Layer 15 of a small transformer language model trained on English Wikipedia (26 layers, counted from 0, width 96).
A neuron's activation on a vector x is GELU(weights . x), where the dot is the dot product.

Input weights of the MLP neurons that the questions are about. A number n stands for n times 0.0094.
n10: 23 -32 39 30 -1 -25 -5 6 -7 28 -35 -5 -9 -2 -35 -43 -18 -44 -27 -13 -32 -44 -29 31 -24 47 -55 -20 -32 -12 -44 -51 33 -62 23 39 -47 -51 -11 10 12 -17 -23 13 13 41 -32 8 -12 32 9 -3 9 -6 -15 -18 -1 1 -19 11 -36 -21 19 9 62 -62 77 37 14 21 17 28 -46 -36 44 68 39 -5 24 52 -12 -12 -80 21 -39 -28 26 5 16 -49 -28 -23 -4 22 12 -35
n12: -21 -43 -31 -40 30 -35 8 -21 63 -9 -53 -41 -19 -2 -34 -8 -43 -20 43 -13 0 14 47 -19 -6 8 6 -21 23 -18 32 17 16 45 19 -30 -6 6 -6 3 -2 22 69 26 43 -17 -55 -61 -43 27 -32 -34 19 -36 -46 -36 -9 -8 -18 44 12 48 4 -60 -63 -25 20 -6 -17 48 50 9 1 -15 8 -57 -14 4 4 -33 26 -29 -5 3 -21 -43 32 3 -21 8 28 25 21 53 39 -53
n30: 8 36 -17 -2 -10 68 -6 43 -9 -5 -13 -42 -12 -8 -33 -54 -29 -37 -9 -57 -5 0 9 4 -6 13 2 18 19 39 66 54 -15 -14 -4 -6 17 -43 -7 -22 -3 -8 -43 -10 -22 18 11 9 -50 15 16 -9 -56 39 -33 -17 36 8 32 -25 -3 24 -11 88 -7 28 57 -12 25 8 -19 -30 -44 12 3 26 5 33 55 -24 -18 -38 35 -24 16 9 -5 36 7 -17 29 9 -16 -15 9 -3
n61: -46 24 -25 5 21 -25 -45 -18 9 38 -2 -21 26 -10 55 -24 15 -51 -15 -11 10 26 -26 34 -32 -93 0 2 -12 0 5 45 -11 37 -47 12 -16 -49 -50 -53 7 -12 7 -5 6 -13 66 -10 -5 28 28 21 31 20 -22 43 55 -21 54 44 18 24 10 -44 -15 39 50 13 54 60 22 4 15 -17 40 -11 -2 39 25 -13 32 -4 -20 -19 -18 6 -32 -47 11 18 -7 -47 43 -27 21 8
n63: -36 -33 -36 26 -11 12 -64 10 12 -6 -14 -8 -56 -29 3 13 -30 -53 -3 -12 26 6 21 -48 33 -68 -14 4 -5 6 31 -22 13 -12 28 -35 -24 -9 12 -47 -25 -40 61 -28 40 32 16 -19 -20 13 -20 -16 0 2 12 -17 -45 -48 11 -5 17 -29 -53 8 -63 33 -16 5 8 12 -37 6 17 8 -16 -31 -5 -10 -21 18 -2 -23 15 7 -35 -12 12 73 -1 72 -43 -65 27 -13 17 50
n74: -26 -25 31 -18 5 -4 4 19 -2 31 -27 -9 20 -21 -8 -7 -10 -12 -31 22 36 -12 -52 4 7 -7 -28 31 -9 23 -4 -33 7 16 -18 -34 37 63 -18 10 -38 -3 23 -44 -2 -2 -68 -24 4 5 2 13 10 -7 7 -30 37 -21 -20 -46 4 -16 38 64 -17 -90 40 -32 -33 47 4 21 34 -5 -17 19 -28 29 -11 9 -12 -7 9 24 -38 -16 -19 -50 -12 -40 47 -1 35 -14 -13 24
n75: 20 12 28 16 14 -55 -25 25 15 -53 22 -52 19 83 38 -11 -1 -20 -1 -9 -36 -17 3 -16 49 -32 8 -9 -48 34 26 -7 6 16 2 -36 -58 35 27 24 19 25 -25 0 31 -31 12 -28 -55 -13 52 -12 -13 -13 -15 25 -26 -28 17 32 -35 1 -21 44 -61 -57 -9 39 -21 7 -32 -5 -22 43 14 6 43 45 13 -4 21 -3 -56 -26 1 7 4 -25 51 9 -94 -59 -19 -30 -6 -7
n88: 5 -8 18 -37 13 -20 35 -19 -36 25 -4 -33 -3 14 27 -24 -22 -26 -26 -28 -43 -32 -10 -35 -10 7 -31 -71 36 34 42 19 48 21 23 -48 -51 24 3 57 -1 -10 -8 17 -26 -14 -28 -11 42 -35 -34 4 -13 -42 -48 -5 43 21 -15 -10 -26 23 29 17 -24 38 -50 -10 28 39 15 15 -37 -32 -21 -63 16 -10 6 12 -38 -37 34 3 -31 4 15 9 -20 -8 41 -15 -11 19 18 35
n104: -58 27 39 -16 34 25 -11 -2 -45 -15 -4 14 27 24 2 -21 50 -36 44 4 -27 16 15 -4 -7 48 -49 18 -20 38 -7 27 -16 20 -2 -44 -49 4 -8 20 49 10 -34 -6 13 22 -5 -37 32 28 -45 -13 42 6 28 12 5 63 -4 20 21 1 36 -12 -4 -8 -43 3 -17 -21 -56 23 -17 32 75 78 -16 13 -18 44 -37 -8 -53 43 -59 7 -14 39 -5 23 -10 -4 -34 -17 11 47
n105: 4 13 34 1 -27 0 -3 -8 -13 -9 -11 -6 4 -27 19 5 -22 29 65 -3 30 26 -17 -14 -84 -36 7 39 -32 -35 32 -31 13 8 26 71 22 -28 -34 18 -49 -21 -18 37 -57 72 47 12 -21 28 -18 24 23 -48 -23 11 10 -12 -15 2 -55 -6 -12 -36 28 0 37 31 14 -50 14 7 -26 -7 -23 -3 3 16 4 -16 -38 -12 23 37 -34 -17 -55 41 5 -13 -19 -46 0 -9 30 43
n115: -31 28 44 1 0 -56 4 -40 -40 -59 -1 -45 18 -17 29 -55 -33 -4 9 2 27 -21 17 0 18 3 -9 11 -29 -22 2 -18 3 -5 48 29 20 -19 1 31 10 80 -11 10 3 17 -30 -17 -29 -36 -1 13 35 -29 23 -30 6 -10 20 26 -35 -20 -7 -6 4 -3 56 -47 -40 7 23 3 -36 -18 -8 20 5 -23 32 -15 -28 -8 16 -19 19 13 55 -6 5 8 38 -7 -26 62 1 5
n116: -31 -29 16 9 -13 22 6 -35 -1 -9 60 1 47 -19 -9 9 6 3 -8 10 -29 -13 -67 -22 -24 11 18 -23 -20 56 36 16 -21 24 8 -7 -1 7 46 -25 0 -1 44 -3 7 0 28 8 0 15 2 10 -44 17 5 -9 23 52 -21 -13 44 -39 -27 12 -10 -5 12 -48 -24 -21 -33 11 2 3 -12 62 19 32 -69 -13 3 2 47 6 -19 39 17 38 -25 10 55 27 -38 7 -13 28
n174: 8 4 60 24 2 47 -19 -17 75 -6 -25 19 -56 -37 9 34 -32 46 -17 -11 -50 -10 47 7 -87 6 30 -15 -12 -4 -46 -3 -8 13 -33 -26 32 29 43 30 21 -40 18 2 -31 12 5 6 10 1 -22 36 13 38 -37 -1 -15 81 15 -4 41 -40 -51 0 13 -12 -1 26 30 -55 4 43 -39 -6 75 -55 15 8 14 -3 60 -63 -11 -18 17 -3 -7 -9 6 56 -21 21 40 2 47 12
n183: 35 -21 3 2 1 23 -12 -18 -16 -9 -24 -10 5 10 -16 -4 7 -22 -44 34 48 5 71 3 11 -2 -19 52 29 -16 4 36 15 -25 -36 -7 -67 12 5 35 -47 -62 59 3 0 -23 -14 3 5 76 17 -6 -28 -19 37 6 18 38 -2 24 42 -12 -11 44 14 -36 35 -15 25 11 5 -55 17 18 9 33 -3 -4 -18 23 -10 -5 55 2 -13 -30 -6 -64 -36 59 12 -15 -12 -5 33 -17
n193: 33 3 23 24 26 20 -29 -12 30 7 11 10 2 -11 -36 4 -24 16 12 -83 -37 -31 -4 14 -10 -16 -5 -41 -2 9 -23 -12 -21 64 -21 -16 51 40 25 -13 25 -18 20 -14 17 44 -16 8 21 2 2 40 3 -80 -5 -13 -51 25 19 29 -25 4 12 27 -8 -4 -16 24 22 -47 -11 -40 8 -69 -32 -25 -27 -67 -1 -86 29 -13 -7 -19 -14 2 14 -8 40 16 19 -15 -19 54 20 21
n205: 26 33 -6 6 15 36 59 -22 -12 -28 -12 9 38 -13 6 0 9 30 27 36 35 25 5 -6 -50 18 -4 -11 17 -12 -16 0 17 -35 6 14 -20 37 43 23 30 11 -4 2 0 39 -39 -57 6 -7 11 28 -70 8 36 9 -6 -5 -30 17 2 -9 -62 -8 29 12 -9 -10 2 -25 11 7 -3 29 -59 46 -62 -16 68 -35 23 -17 -31 40 -12 33 -13 -4 1 -60 10 8 -3 -32 3 -28
n206: 40 -20 -48 -11 16 -15 52 47 14 0 -15 25 -27 -46 -6 -5 -2 -4 -15 -11 22 -20 -13 21 25 -10 4 -18 28 44 31 -49 -32 -11 -4 -51 4 26 44 42 20 -18 1 2 23 19 9 -8 7 -15 19 12 25 39 17 -20 23 -16 8 32 30 -32 29 34 -46 62 15 39 -41 3 10 -10 -18 -2 -63 -69 10 -15 8 48 24 -40 -15 31 -4 -4 7 -35 7 -6 -8 -23 -50 -26 3 -8
n224: 15 29 0 13 21 15 -4 36 18 -17 -26 13 -2 -12 -14 -17 -8 -50 -73 3 31 -18 -14 -16 55 -29 16 -13 -22 35 -23 -41 -37 36 -33 -22 -20 41 -42 -37 50 18 57 -49 -43 -2 -20 -87 -3 53 22 -16 -30 -32 7 -6 -8 -8 8 18 6 8 10 -32 -13 -13 10 27 18 -17 -42 -8 -16 30 -6 -12 17 1 -43 -7 -12 -17 26 -3 -49 26 -3 16 -65 -9 13 7 -15 29 -46 12
n238: 38 5 15 10 12 -8 40 -4 17 1 -1 20 -21 -74 -24 -21 -29 -59 -35 15 27 28 -22 -37 24 1 2 47 2 -58 -4 12 0 14 16 40 55 -24 22 -5 -12 57 -3 -7 45 -20 -9 39 -40 17 16 19 9 20 39 27 -3 -2 20 -8 -32 54 20 -35 -21 0 23 12 -12 26 0 -1 -20 26 38 -2 -4 3 -6 3 59 -31 -34 -31 3 29 74 -3 8 18 2 21 -58 -3 -10 -43
n249: 5 -38 -1 -73 -17 40 21 -9 -7 4 18 22 -35 -2 40 7 -4 -50 6 -55 17 38 8 2 27 66 19 17 16 39 26 -29 21 40 -18 -4 -43 39 13 32 38 -5 33 20 32 -37 -8 -37 46 -34 -1 -45 -16 -3 -23 1 20 1 4 -25 4 -14 -49 -21 -13 -25 -5 -19 -32 36 -7 -36 -38 -14 -20 -18 22 10 -17 19 -27 -35 -5 -4 -9 -25 1 11 28 -32 56 -10 42 -65 15 27
n264: 12 -4 -6 -6 -5 -35 51 -8 -3 -16 -35 33 2 -14 3 -25 7 19 46 65 -14 -19 4 -31 32 -26 59 54 -41 -36 -2 0 -33 -9 13 -25 -51 36 -44 32 -58 17 13 36 7 30 5 37 -24 -50 -3 -37 21 6 26 -64 -15 -34 -31 -34 6 0 36 55 -33 33 12 -63 -22 -43 -6 -22 -35 -13 -24 0 29 -15 -38 -9 38 -31 -33 -21 17 47 -12 -24 12 -16 43 16 6 21 26 19
n274: -33 15 -23 7 -19 -50 1 -22 -25 15 -30 -37 26 39 -7 -8 3 14 44 -13 -3 2 -12 -17 -3 -14 18 -32 -12 -34 40 -24 17 37 -20 -21 22 47 22 53 -16 35 -23 47 -28 0 0 -30 -21 18 -20 -3 -5 17 -15 -12 1 -9 12 14 32 -7 9 -34 -22 -49 16 -72 -57 -54 46 -41 21 -24 -3 -1 41 10 -69 -7 -35 10 -19 -32 -50 -56 -29 4 -49 23 -3 18 -26 -4 45 -16
n282: 10 -9 -37 2 34 16 53 -13 -31 -38 8 18 -2 4 13 -9 -27 -2 31 29 22 6 28 0 -25 11 -30 -4 -2 44 -47 25 62 -1 -5 8 25 -4 46 25 -39 13 -32 23 -27 11 -28 1 13 -27 7 -49 -15 -7 -28 9 17 18 33 32 0 -30 12 -22 16 -13 40 -16 16 -37 17 32 -48 43 10 41 4 48 -22 29 -32 -58 -48 -59 -41 40 -29 16 40 37 -26 36 -50 -32 -2 -44
n284: -12 -14 16 -20 31 -39 69 2 -9 -22 9 69 24 -33 18 28 -19 15 -21 62 -9 -3 17 39 -57 -30 -4 30 -2 -22 -2 14 -38 23 -57 -3 9 45 -30 72 24 -14 63 -13 -57 -12 31 -23 6 3 11 19 -14 35 3 -22 -37 -18 9 -42 -1 3 -13 -29 4 -15 -1 -23 -49 22 1 -24 6 -11 20 15 57 -36 -37 31 -47 -23 -22 4 -68 13 28 -33 1 24 -31 17 -62 -6 -22 -4
n296: 77 -19 -25 -26 -10 -16 -15 30 32 18 24 56 -14 -6 -51 55 19 -26 -2 9 -7 30 23 -29 -15 -63 14 18 2 -38 9 14 -43 -17 21 -2 10 40 12 -3 -10 33 -6 -2 35 -11 1 -2 -47 31 -8 49 -14 30 -43 21 7 -24 20 -7 4 16 47 -21 18 -40 -14 17 31 -42 21 -33 8 -13 -47 21 -18 -9 -2 -17 -28 3 -23 -2 -21 3 -15 0 -28 15 -20 -29 -25 17 -10 -9
n299: 6 4 38 13 -3 -32 38 7 -18 36 -24 -38 -13 46 24 27 32 8 40 -22 -40 -19 27 10 -6 3 -30 -31 33 -15 -7 -3 -18 -19 -16 24 -38 37 19 3 22 -47 -30 51 -2 -5 -49 -9 48 76 -41 19 -4 14 2 -37 36 14 1 -24 -64 -35 15 0 30 -31 11 -42 30 2 -23 27 -16 18 -9 14 7 -10 -17 37 -18 -11 61 -15 -28 44 -33 -30 -40 -38 30 1 -46 -6 2 22
n300: 42 -19 13 0 -8 -4 -38 -1 11 -1 31 -8 36 51 11 -4 19 29 16 34 -35 -12 24 26 2 28 -9 -9 -28 17 -53 -2 -32 27 -36 -7 -28 -22 83 -6 -23 -32 -14 28 -11 -17 -22 -33 41 -25 -62 -25 37 23 -20 8 1 9 -61 35 -20 39 0 23 -13 7 2 -2 -20 -27 -3 36 -2 -48 21 -15 -14 -21 -23 -5 -18 -28 23 -3 31 25 39 -49 -3 -41 27 22 8 -12 2 -46
n306: -9 -3 19 -5 -56 -31 -33 31 -6 -20 15 47 13 -8 -48 20 -11 -25 -18 5 12 -8 -6 15 23 -50 -4 11 13 -44 42 36 -31 50 -15 -8 50 54 3 0 42 10 -15 -57 -38 -70 -3 14 65 -9 -3 1 18 9 -28 30 -27 67 -33 -30 -24 -30 -47 -4 20 -30 -26 -3 30 1 -31 -57 42 1 -5 66 18 20 -22 55 -13 1 32 -65 -6 -65 6 -40 -17 1 33 -14 -25 -1 36 -16
n339: -16 -4 11 58 17 -43 -17 9 -2 -6 -10 2 -6 24 16 -70 -5 29 14 -4 -20 21 -23 40 -9 -2 -7 -22 15 13 -35 13 -30 -50 -32 -10 -28 -3 0 -48 -5 32 26 4 -18 50 19 -25 -7 28 -4 16 14 13 -16 -35 -3 -24 49 6 11 17 41 81 22 -14 16 5 -11 -28 38 9 -42 14 -59 3 -37 -34 -32 70 -7 9 47 -31 1 0 30 -39 -25 1 6 7 -1 -23 21 28
n345: 4 31 25 -37 30 -2 -26 39 -9 -42 34 -21 -15 24 30 10 -5 -22 -33 -41 -6 -15 26 -44 -14 84 -20 -59 20 7 2 5 5 -10 -29 -28 28 -9 50 9 12 22 -6 -63 17 -10 -28 -14 -20 -42 -28 -30 5 -33 0 -13 -1 28 -31 0 4 -54 -37 18 23 14 17 34 5 15 16 1 -22 23 -50 -16 -37 -29 -22 10 -24 4 33 -10 13 7 16 30 3 -10 -26 11 29 -20 7 -30
n352: 4 36 -2 22 -4 3 -1 38 -56 33 -51 29 -17 13 -7 17 33 -2 1 -13 -29 32 -3 -26 -68 -34 19 9 -28 11 41 18 40 -7 -19 -6 -1 42 9 1 -27 24 -47 25 -39 12 -2 16 11 -21 10 -9 47 -26 -23 -71 51 3 7 -42 11 3 23 5 43 13 4 -15 -28 15 10 -2 -48 25 25 -19 -40 -41 -47 50 -6 19 22 9 -10 29 10 46 -10 9 16 -15 -50 -19 38 -7
n362: 19 0 -20 -26 -18 48 27 -8 2 -7 -27 -6 -51 12 -31 16 4 -17 46 0 0 11 -23 38 25 13 -12 -29 47 17 -43 4 22 14 17 9 -25 -19 32 11 1 -34 21 -9 -40 24 -2 -29 21 79 -4 13 57 -53 31 16 40 -27 25 -15 8 -18 -3 -21 -35 65 -7 -27 -12 9 -34 11 -2 3 14 32 71 -42 -8 27 -16 -35 11 -52 -21 0 -25 -5 12 -10 -3 18 -20 -57 6 -32

Each question shows a token from some text and the vector x that enters the MLP there. A number n stands for n times 0.057.

".": -1 19 6 11 26 32 -19 -6 1 12 1 8 26 12 -12 6 -10 45 17 8 13 -23 -2 0 26 12 -5 2 -24 15 17 -15 23 -8 30 20 19 31 -15 13 -1 0 5 -5 7 -12 3 -17 16 -2 -9 -9 -1 20 11 14 31 -23 75 -18 12 -5 -9 -21 0 -5 -5 6 8 22 21 22 17 0 4 -3 -2 -37 -6 0 -9 20 18 6 48 -8 7 6 4 -15 27 6 -10 13 13 -19
The neuron with the highest activation: n115

"CA": -4 -18 -26 40 24 0 -21 -12 14 -12 -5 -15 5 16 7 15 -28 53 25 5 16 -48 -11 -11 22 31 -19 -31 -3 -7 1 -19 -15 24 -3 18 8 -9 -11 -1 11 3 -13 -16 -10 -40 -20 38 10 13 13 -3 -21 3 8 11 6 -18 54 -19 12 6 21 -15 -4 -2 -57 6 7 0 35 0 3 0 20 7 18 -19 -2 3 2 18 33 1 19 -1 -2 33 11 -9 24 40 18 -8 -19 -12
The neuron with the highest activation: n362

"ger": 29 -7 -16 54 21 49 -23 -10 5 29 0 -13 34 15 10 11 -19 25 3 16 11 -23 2 0 15 32 7 -24 -23 -9 38 -12 -4 -15 -1 -22 2 21 -13 -19 1 -2 -19 -20 -46 -26 24 19 10 7 20 4 -13 1 1 4 16 15 50 -7 3 -27 3 -34 3 1 -1 28 -13 10 14 30 25 13 -1 1 -8 -27 3 -4 -6 23 11 -21 27 -18 8 17 -17 -19 13 15 15 -7 4 -47
The neuron with the highest activation: n345

" 100": 9 -1 4 23 -5 18 -7 -11 -4 -5 8 29 35 28 -7 -6 8 49 22 24 0 -6 5 -31 24 19 -8 10 -3 -1 20 -13 12 8 2 4 4 4 -50 -6 26 21 -12 -1 8 -15 3 37 20 -19 11 -4 -8 15 8 35 17 -2 69 -13 9 -16 20 11 -35 -14 -11 21 1 -5 13 36 7 13 20 -4 -14 -13 -13 1 -28 48 12 20 13 4 4 11 -11 -6 20 17 15 1 -3 -24
The neuron with the highest activation: n104

" to": 3 2 -10 27 23 18 18 -18 11 -5 -1 8 -6 9 -5 17 1 55 37 19 13 -34 -11 -9 8 -13 -5 15 -6 3 17 -51 -19 -26 20 6 21 2 -44 20 -35 -19 10 -5 -31 -31 8 23 10 -16 7 5 -3 -3 24 17 11 -28 55 -14 13 -27 1 -25 24 5 -1 21 -4 20 16 29 23 -1 -24 -16 -2 -29 -20 9 6 42 9 18 22 -13 9 -2 -14 -25 19 1 15 13 -17 0
The neuron with the highest activation: n105

" new": 15 1 -7 37 22 -8 -4 -4 -4 12 12 3 1 12 -14 -12 -34 50 35 -13 21 -29 1 -22 15 -2 -20 16 0 30 21 -11 25 -21 -4 -5 7 1 -39 0 -7 22 1 -21 -21 -37 -7 14 7 -2 22 12 -20 -2 6 0 47 8 66 -7 12 -11 8 -9 -13 10 1 19 -6 7 13 29 24 -1 -3 -5 -6 -7 -21 11 -24 52 10 2 19 -8 -10 16 -5 7 17 19 28 20 0 -15
The neuron with the highest activation: n339

"=": -16 5 -6 12 28 3 10 3 5 20 9 -4 6 6 13 18 -6 24 6 -1 6 6 14 -13 14 27 4 -22 -25 5 29 -22 38 9 -9 14 2 25 -30 8 -20 -5 -8 -32 14 -27 -10 10 21 -14 -22 -6 -15 14 -20 38 16 -18 65 -36 10 2 15 -13 0 24 -22 -10 -5 11 30 26 16 17 1 0 -2 -11 15 8 -28 44 -1 10 38 6 30 20 3 -23 25 -5 7 10 -17 -10
The three highest activations, in order: n88, n249, n352

" North": 4 -14 -11 18 12 19 4 -7 -19 4 3 -12 22 -14 7 -3 -6 29 32 -1 18 -20 12 -13 19 -4 -7 4 -8 14 17 -30 24 29 -11 39 11 -10 -17 1 17 -8 -2 -11 -23 -24 8 27 17 -2 7 1 -7 43 27 -6 29 -10 68 -2 5 -26 7 -40 -11 26 -28 4 -9 29 19 15 6 6 2 0 -15 12 6 3 9 60 -2 26 20 5 5 17 3 -5 13 11 32 5 -3 -10
Which neuron fires most, and how strongly? n61, at about 4

" br": -5 -23 -13 14 9 42 10 -19 -2 -8 4 25 -2 -3 -3 27 -12 36 9 3 -15 -9 11 -14 13 25 -22 -5 -3 16 25 -30 33 -10 10 -8 -4 27 -36 -7 5 -21 3 -37 -3 -15 20 44 -12 -26 13 -18 -9 21 8 17 8 -20 57 -18 -21 -30 -12 -18 -20 -6 3 22 2 36 11 7 40 15 -1 -7 -12 2 5 20 -5 46 2 9 33 -7 15 17 -13 19 19 -6 3 11 2 -35
Which neuron fires most, and how strongly? n63, at about 3.2

" States": 19 -10 1 21 28 3 -5 -7 8 16 14 0 22 21 -6 13 -2 24 38 20 27 -29 8 -5 -9 16 7 -32 -17 14 30 -30 0 12 -11 21 27 -1 -11 14 12 1 -29 15 -22 -26 -7 10 8 -2 2 -22 -19 28 9 -6 28 -5 54 -7 -2 -40 18 -11 -26 0 -35 3 9 27 51 28 32 1 -5 -16 12 -21 10 19 -9 12 28 23 -15 -6 -1 15 -9 -35 29 19 4 11 -25 -14
Which neuron fires most, and how strongly? n299, at about 4.6

" of": 10 -8 -35 1 34 24 7 9 12 7 2 9 2 2 7 12 4 53 18 12 11 -28 -6 9 -3 22 -8 -15 -6 6 10 -13 1 -13 -3 16 -12 4 -29 -1 -5 -26 6 -7 9 -15 -9 6 24 -13 2 6 3 26 0 19 30 -3 76 -4 7 -17 4 -24 -16 -6 -13 8 0 27 35 18 27 -4 9 -6 -6 -12 -6 7 -8 31 8 -11 3 3 -17 -19 -7 -3 37 4 39 22 -23 -6
The neuron with the highest activation: n61

":": -10 -3 14 9 31 14 -18 -8 17 9 24 16 7 -11 -33 12 -31 28 33 11 21 -29 37 -20 24 5 -6 3 -14 0 37 6 20 -12 41 17 15 6 -43 25 -15 -2 19 0 12 -27 -9 26 5 -5 26 -26 -8 36 1 27 23 -15 44 -3 -19 -20 10 -14 3 24 -27 16 8 29 -11 30 20 -5 6 -3 -1 -20 -10 16 -3 37 29 -13 50 10 -15 -24 -1 -12 -6 6 -13 4 -2 -29
The neuron with the highest activation: n238

" nine": 6 -23 4 7 9 40 2 -23 -5 -2 9 17 15 10 2 -14 10 24 44 24 12 -21 17 -14 23 50 -22 23 -8 13 11 -7 25 8 23 -7 -11 17 -43 22 -14 33 -16 -13 -9 -20 16 18 22 -29 1 6 7 21 1 24 27 -5 49 3 5 -18 18 -19 -43 -19 -20 27 8 2 8 21 33 12 11 3 -22 -7 -4 10 -27 55 12 16 32 -19 5 3 -29 -8 12 17 7 -1 6 -13
Which neuron fires most, and how strongly? n104, at about 4.9

" |": 10 19 4 28 16 18 -8 5 5 7 0 -9 16 12 -10 17 -17 43 26 7 11 -31 16 -7 35 19 0 3 -19 10 4 -12 16 4 32 20 3 31 -27 15 8 -11 6 2 -6 -8 0 -7 7 4 1 -3 -3 17 -2 17 15 -14 77 -6 12 -9 -12 -21 -6 0 2 12 10 24 21 18 29 -7 -1 -9 -9 -37 0 8 -7 11 13 -2 45 6 5 5 6 -14 30 5 -10 9 3 -27
The three highest activations, in order: n115, n362, n299

" cle": 5 -3 -11 26 13 17 -7 -32 21 3 12 29 -5 -18 10 31 -29 28 22 13 -6 -17 9 -17 26 20 -19 -10 -17 29 54 -28 27 -6 34 5 -2 14 -41 10 0 12 -12 -38 -4 -31 15 -6 -19 -22 29 -5 10 11 1 -14 10 3 47 -37 -14 -20 4 -17 -4 -16 -22 34 19 -4 22 10 18 1 -1 5 -4 -26 6 20 10 55 -1 4 18 6 2 23 -17 -12 11 3 30 12 -5 -36
Which neuron fires most, and how strongly? n345, at about 1.2

" South": 24 -18 -1 8 9 23 8 -7 -16 13 -1 -4 14 0 8 6 -21 29 28 -12 7 -38 6 -21 19 8 -22 -22 -4 7 26 -22 10 23 -18 39 16 -10 -26 -4 6 -9 8 -20 -18 -32 10 22 18 8 5 1 -16 42 17 -12 26 -13 65 -1 -4 -20 13 -26 -7 15 -29 16 5 32 24 12 18 6 -7 -2 -26 11 -7 0 13 51 -9 18 0 -5 15 14 7 -23 21 14 37 -4 0 -17
The three highest activations, in order: n61, n249, n74

" elect": 9 8 -8 26 10 0 0 -17 44 4 23 31 18 3 -5 14 -52 26 18 -1 4 -25 -8 -8 24 17 -3 -15 -18 47 12 -14 31 4 6 -5 0 1 -17 -9 15 -9 -9 -16 -32 -19 -2 16 2 -14 16 18 9 35 12 17 11 -1 66 -7 -5 -8 -2 -6 7 3 -14 39 -10 13 1 30 17 -1 10 -7 -4 -24 -16 11 4 69 14 4 21 -1 2 3 -1 -10 23 12 3 17 2 -31
The neuron with the highest activation: n116

"nan": 24 -10 -22 17 6 30 -9 -9 -2 -8 -19 -4 5 25 14 21 -30 7 26 18 -11 -9 -18 -19 42 23 11 -11 -24 13 20 -20 21 5 8 -2 -22 3 -42 0 18 -11 -21 1 -13 -43 -8 1 9 -16 -5 -15 -16 -1 11 -10 9 13 44 3 28 -4 13 -37 -2 -14 -24 50 -11 6 2 19 36 19 -18 -10 -30 -48 -9 -13 -11 20 21 3 20 -6 -38 11 18 -56 14 4 26 2 -12 -2
The neuron with the highest activation: n249

" party": 25 5 -6 39 9 6 -18 -29 18 7 14 -6 10 12 -30 14 -35 29 25 9 -3 -22 19 -7 11 3 -11 -25 -9 6 29 -12 12 13 -11 9 15 12 -25 15 3 18 -29 -29 -30 -2 2 9 1 -5 22 -3 -12 6 20 -10 26 12 59 -24 3 -22 10 -18 -11 -3 -17 10 2 21 42 35 16 0 6 -3 -19 -37 -30 14 2 39 14 -11 31 -11 9 13 2 -25 19 30 27 17 -4 -18
Which two neurons fire most, strongest first? n352, n274

"\n": 8 9 7 40 17 32 -18 -3 16 8 12 3 14 19 -11 2 -12 22 18 14 25 -13 9 -9 18 24 5 12 -9 11 16 -22 23 -10 38 24 16 20 -30 20 -8 -4 0 0 -14 -35 -6 2 13 -4 -6 -10 -6 33 0 16 31 -23 74 -9 16 -18 -4 -25 -8 -1 -3 14 9 1 7 9 12 -2 13 -5 -10 -23 -8 -11 1 20 10 -2 45 3 16 7 15 -15 13 12 -19 4 -6 -33
The three highest activations, in order: n238, n115, n282

" Ras": 26 10 -9 21 13 2 15 -20 2 -14 8 -2 22 -20 -13 10 -27 37 34 11 9 -45 -9 13 17 -2 -11 6 -1 9 13 -30 31 -8 -1 18 6 -12 -11 5 7 -16 15 -19 11 -41 13 37 -6 -3 -10 -16 11 35 4 -13 -6 -3 57 -14 -15 -4 2 -8 4 -9 -38 18 1 22 12 10 24 16 8 -10 -20 -38 -12 -20 -9 52 -11 -12 44 4 -1 32 10 -2 43 2 1 -7 -23 -20
The neuron with the highest activation: n238

" Korea": 40 -9 1 42 13 -1 -12 2 9 -6 6 -2 21 10 -14 13 -14 33 32 21 16 -25 7 -16 8 26 -15 -44 -8 3 17 -22 1 16 -18 19 21 5 -13 16 3 7 -11 -9 -23 -35 -12 8 -5 11 -1 -9 -29 22 26 -2 39 -11 61 6 20 -23 9 -24 0 0 -41 15 -5 12 43 19 14 5 7 7 -11 -24 4 2 -5 39 18 -2 -10 -8 4 24 -3 -31 33 1 27 -11 -18 9
The neuron with the highest activation: n274

" February": 34 -11 17 35 19 14 -1 -7 -33 7 5 -16 23 14 -6 -16 -4 29 18 20 27 -14 -5 5 13 34 -33 -7 -33 13 -10 -39 2 -17 -7 2 -5 12 -33 -4 -4 10 -5 1 4 -22 -26 18 15 -6 7 -1 -17 25 -10 -10 9 0 49 -15 -7 -11 13 -15 -4 17 -1 46 17 12 20 45 19 8 30 6 20 -31 14 9 -12 73 14 15 17 -15 20 -1 -2 -27 46 -4 16 9 -18 -5
Which neuron fires most, and how strongly? n10, at about 6.4

" 1951": 37 -7 12 30 10 32 -13 -3 -25 -20 9 -6 36 0 -2 -20 0 43 40 4 3 -2 11 -15 17 10 -12 -12 -17 24 -2 -34 14 -1 16 13 8 15 -23 23 -16 20 9 -2 -19 -37 -25 17 29 -11 7 -20 -9 15 -8 4 33 -26 43 -11 17 -8 15 -10 -17 10 -27 27 -18 10 29 23 26 4 15 3 -20 -13 -2 11 -44 52 42 -2 28 11 10 14 -4 -34 29 -6 10 -22 -25 -13
Which two neurons fire most, strongest first? n300, n352

"Co": 13 -11 -25 18 17 33 -13 -35 19 -13 2 -6 20 3 -8 27 -11 28 44 -1 28 -22 9 -11 19 23 -15 -7 -12 -4 20 -35 9 0 11 37 -8 -18 -32 6 5 13 -6 1 -7 -45 -10 24 -8 -2 18 -3 -13 17 3 -17 -13 0 54 -22 7 3 32 -23 -30 -9 -21 15 19 -24 27 -5 8 20 -20 3 -5 -18 -12 17 -8 30 -10 11 19 13 10 41 12 22 8 10 27 18 -25 -21
The neuron with the highest activation: n296

",": 22 21 -7 16 15 15 -5 -15 2 -20 5 -11 4 12 13 10 1 45 29 -2 10 -40 13 13 17 29 -11 -8 -9 21 21 -22 -15 -13 13 22 17 1 -39 -5 2 3 -8 11 -18 -34 -14 9 3 -4 14 -11 -32 50 -3 4 17 4 72 0 20 0 7 -21 -25 -14 -6 0 -1 14 -6 10 35 -1 16 -24 4 -20 4 8 -15 25 5 -10 20 11 -5 4 -1 -5 -10 11 15 -20 -34 -7
The neuron with the highest activation: n75

"po": 13 -8 -28 0 25 10 -16 -15 21 4 27 31 13 2 -13 23 -3 33 32 19 4 -15 -6 -7 4 36 -9 16 5 -8 23 -37 3 -31 -2 17 10 -10 -48 5 24 -2 -5 6 -1 -35 8 20 6 -14 16 6 -37 9 9 -10 -29 -9 51 -20 11 1 -2 -4 10 -10 -36 46 21 -7 8 -15 12 -5 -7 16 24 -23 -24 -13 -24 38 -1 -1 38 -5 -1 22 29 -13 -13 27 24 36 5 -25
The three highest activations, in order: n296, n284, n193